Layer 7 of a small transformer language model trained on English Wikipedia (16 layers, counted from 0, width 96).
A neuron adds its activation times its output weights to the MLP's output. To switch it off is to set its activation to zero at one token and run the rest of the model.

Output weights of the MLP neurons that the questions are about. A number n stands for (n - 500) times 0.00079.
n10: 609 641 343 518 419 482 453 437 570 745 821 437 593 558 253 588 293 427 495 428 406 756 383 365 576 388 474 223 634 427 780 288 336 589 346 263 514 366 264 474 530 417 324 311 782 499 504 461 532 570 459 27 627 277 418 515 492 625 512 256 572 711 787 517 584 613 541 796 484 355 461 603 705 602 298 690 650 575 289 690 495 639 418 517 453 683 279 588 428 528 696 759 213 479 501 681
n18: 732 339 249 330 477 429 579 635 332 450 487 372 438 337 942 385 641 588 590 341 523 653 255 136 411 463 561 640 943 523 419 455 738 497 388 459 645 448 738 267 442 231 401 396 511 513 551 450 499 903 497 380 539 454 533 571 666 180 475 234 312 378 549 528 377 439 406 763 722 630 967 481 426 482 601 501 373 503 502 629 583 404 599 413 576 428 815 526 611 469 473 406 572 365 436 584
n41: 691 305 389 419 403 355 315 558 913 421 600 369 678 322 422 659 438 411 828 540 645 579 386 592 118 715 257 710 575 727 420 453 629 521 345 570 455 437 311 430 789 486 204 863 531 510 594 537 492 647 697 401 866 277 487 538 604 593 827 430 398 571 521 398 405 445 466 498 284 421 431 294 360 401 534 366 580 511 480 276 968 645 461 403 604 515 418 386 671 378 495 175 359 406 628 326
n45: 417 422 285 614 608 746 641 579 188 757 591 435 315 284 654 363 483 792 510 718 371 302 587 272 389 583 666 680 682 349 200 277 282 271 394 356 728 626 352 613 618 645 440 515 475 711 643 795 257 477 682 575 349 496 498 289 492 479 623 422 686 541 804 683 560 405 723 261 275 464 309 486 292 569 432 333 554 818 349 802 562 359 412 530 550 600 517 316 402 196 692 902 516 754 249 442
n57: 615 422 447 484 530 560 549 457 163 493 508 441 396 375 135 596 644 795 541 612 628 342 316 367 580 467 403 553 364 554 569 450 445 627 408 294 572 517 387 397 613 724 732 329 529 495 718 365 477 708 447 364 616 670 390 387 522 317 391 652 549 493 447 231 756 593 353 566 603 429 382 410 470 664 732 721 695 407 572 285 558 254 597 653 486 457 568 659 322 512 481 578 739 477 733 177
n136: 450 481 634 573 492 818 721 593 518 652 352 642 642 418 511 411 711 508 406 284 265 543 229 549 695 468 471 566 298 382 585 328 620 224 406 535 571 311 498 503 362 359 386 196 395 784 529 546 570 458 524 427 478 598 258 426 565 592 442 412 517 716 272 389 636 450 475 600 380 737 389 906 742 490 378 399 706 237 468 345 515 400 529 636 430 562 677 592 482 572 598 665 548 413 352 544
n140: 336 182 978 449 448 304 335 434 545 397 544 382 484 369 556 200 144 571 485 452 558 459 696 334 491 195 520 515 581 480 721 387 470 802 712 498 410 571 736 697 384 632 454 727 651 286 664 651 669 527 414 467 569 493 678 629 293 417 661 449 703 339 512 304 382 476 529 505 390 696 524 421 666 615 521 670 355 606 513 623 458 414 539 706 313 463 619 248 169 462 387 442 437 626 519 683
n223: 470 643 492 619 715 378 562 656 890 418 398 427 526 372 561 335 471 667 654 446 404 329 457 860 560 730 483 303 204 527 402 807 451 441 370 686 638 254 84 576 712 554 458 709 243 504 514 580 366 260 455 631 568 273 577 588 505 37 485 571 278 543 331 678 508 521 709 504 303 746 626 792 686 373 408 515 555 429 441 450 829 611 353 373 709 502 567 625 466 470 172 253 317 546 332 689
n251: 365 602 251 433 536 418 694 520 684 508 562 685 427 422 240 476 416 637 416 217 426 659 787 578 410 462 354 674 196 508 718 648 408 477 695 375 775 438 446 458 830 410 503 325 384 440 333 629 390 488 576 695 366 239 426 633 390 372 449 442 541 422 603 687 608 534 110 795 304 673 470 547 360 647 677 601 446 699 619 144 490 353 309 476 645 602 335 515 637 694 450 425 434 741 498 496

Each question names a token from some text and the token that comes next. It shows the activations a of the neurons there, in the order above. A number n stands for (n - 500) times 0.0075.

Then comes g, the gradient of the next token's log-probability with respect to the MLP's output, scaled to length 1. A neuron's effect is roughly proportional to its activation times (output weights . g). A number n stands for (n - 500) times 0.00074.

" N", then "ave"
a: 499 478 480 492 572 484 492 741 481
g: 545 391 807 330 624 416 696 643 479 550 280 600 483 326 531 510 535 601 618 732 800 629 515 478 542 439 470 587 610 469 501 746 432 502 616 565 319 431 388 793 685 326 431 657 280 398 329 294 397 519 754 687 243 379 357 623 583 527 300 459 416 526 317 546 533 453 575 390 421 494 613 833 427 385 430 452 765 350 285 414 245 291 543 381 520 514 379 493 439 530 587 724 452 551 423 544
Which neuron, switched off, lowers the next token's probability most? n223

"man", then "ab"
a: 742 486 486 799 644 673 497 513 532
g: 495 605 551 578 523 573 594 547 548 451 212 595 533 538 413 358 486 159 429 610 513 607 465 389 440 832 377 636 217 531 637 471 397 402 546 423 635 418 422 863 619 469 153 525 577 196 451 747 574 352 640 553 386 426 607 555 636 437 480 813 377 387 337 590 322 441 509 667 485 578 325 487 447 448 655 337 563 571 729 348 616 444 710 694 607 312 462 647 412 329 440 546 422 683 420 445
Which neuron, switched off, raises the next token's probability most? n10

"ir", then "an"
a: 863 579 478 496 677 645 500 484 517
g: 560 452 564 579 789 400 403 695 430 674 190 640 483 571 545 490 679 487 588 724 811 719 638 622 505 453 449 504 513 409 508 602 213 612 335 163 387 409 313 786 304 479 657 388 490 551 360 354 540 425 498 587 547 402 527 631 704 321 429 609 311 440 263 593 408 496 625 493 482 538 490 522 398 627 704 350 590 570 391 502 648 258 583 387 603 286 687 458 322 460 544 486 487 351 690 260
Which neuron, switched off, lowers the next token's probability most? n57

"7", then "9"
a: 481 490 568 498 482 651 496 477 498
g: 477 756 425 456 387 243 449 515 540 324 616 529 596 716 531 619 520 652 616 327 331 490 372 355 465 577 313 518 243 339 521 503 393 236 454 393 289 379 581 612 611 461 535 397 747 647 645 498 642 445 424 573 583 474 514 366 527 669 317 513 718 621 548 504 498 122 649 590 324 510 652 608 503 495 504 461 729 168 745 564 597 600 626 580 215 436 436 663 518 321 446 467 350 774 692 513
Which neuron, switched off, lowers the next token's probability most? n136

"iv", then "a"
a: 485 491 538 489 623 488 500 479 485
g: 434 387 437 719 706 696 648 355 470 671 481 474 523 530 290 482 563 446 570 458 295 506 324 538 188 658 439 470 577 653 464 362 458 435 694 460 595 258 462 632 449 676 533 593 696 471 530 504 251 579 451 510 327 459 622 487 405 438 761 758 329 609 349 597 564 524 814 598 284 566 466 158 297 463 546 562 523 575 249 667 712 371 294 330 550 486 633 494 481 563 731 479 277 406 696 450
Which neuron, switched off, lowers the next token's probability most? n41

"l", then "ine"
a: 698 506 608 495 478 554 489 589 478
g: 490 745 641 577 527 625 650 377 298 383 807 473 576 428 370 729 321 289 417 506 463 409 586 446 712 487 460 491 669 605 644 669 420 532 526 543 396 568 633 426 510 632 618 573 457 568 489 638 635 376 870 530 419 514 367 462 349 281 412 420 549 418 581 407 638 589 733 341 598 442 501 824 304 270 491 440 499 527 349 243 371 494 478 724 590 637 545 599 502 113 313 390 305 374 316 471
Which neuron, switched off, raises the next token's probability most? n41

"e", then "ed"
a: 500 499 497 492 480 503 960 478 546
g: 470 390 393 511 559 363 448 530 595 397 241 199 696 259 795 489 276 592 458 448 674 475 581 528 417 513 619 558 614 268 514 656 424 474 535 470 243 606 615 516 652 621 442 603 479 523 436 673 276 494 609 254 529 565 763 524 348 461 555 687 342 658 595 515 175 709 503 546 380 392 419 634 483 458 532 512 400 366 567 522 500 426 547 651 638 341 405 210 822 347 662 749 740 494 469 392
Which neuron, switched off, lowers the next token's probability most? n140

"ot", then "ion"
a: 484 487 499 507 504 606 479 493 598
g: 577 540 493 564 548 580 290 539 487 186 551 441 414 490 216 828 562 584 357 346 475 676 474 357 553 269 605 635 661 479 592 748 484 519 693 491 194 701 564 582 541 321 501 307 375 442 487 495 653 317 661 618 531 479 768 790 238 395 331 458 503 606 448 532 535 487 706 698 752 420 524 637 283 569 382 517 259 403 364 407 449 636 353 577 373 409 485 555 548 357 533 332 455 565 576 716
Which neuron, switched off, lowers the next token's probability most? n251

" M", then "ich"
a: 490 478 498 482 534 522 480 577 492
g: 648 448 257 550 530 615 487 375 648 326 735 629 648 458 692 415 512 314 260 427 414 248 505 501 570 338 581 280 661 355 475 499 453 385 417 382 475 632 571 551 279 437 739 657 513 357 335 503 523 477 210 269 737 708 468 362 617 625 663 190 638 508 567 629 502 573 341 506 641 568 454 349 484 409 364 639 368 342 748 491 461 626 374 357 648 582 522 856 659 494 471 551 489 617 544 693
Which neuron, switched off, raises the next token's probability most? n223

"+", then "2"
a: 478 500 481 707 489 483 486 583 499
g: 377 410 576 343 720 771 452 721 413 255 357 445 308 626 452 648 497 576 776 536 624 531 319 575 565 592 275 609 557 400 587 546 422 435 509 250 306 407 377 463 506 376 750 635 610 428 387 814 403 461 401 559 398 371 586 533 420 309 614 695 613 558 342 557 626 508 487 547 395 540 762 349 498 388 157 657 406 619 418 740 589 564 483 437 759 460 617 250 466 377 642 525 237 478 569 511
Which neuron, switched off, lowers the next token's probability most? n45

" Y", then "am"
a: 499 500 500 498 557 492 485 495 499
g: 488 162 428 583 732 641 475 655 703 649 400 624 582 618 467 278 675 314 256 491 601 744 710 456 336 679 759 399 649 582 365 568 447 532 530 515 400 429 303 569 435 412 517 689 363 499 359 696 514 352 476 783 340 505 514 420 602 536 323 389 382 566 597 226 436 275 463 727 492 301 525 234 599 341 470 637 410 585 446 704 448 299 417 621 730 503 456 478 552 688 539 594 407 374 437 527
Which neuron, switched off, raises the next token's probability most? n57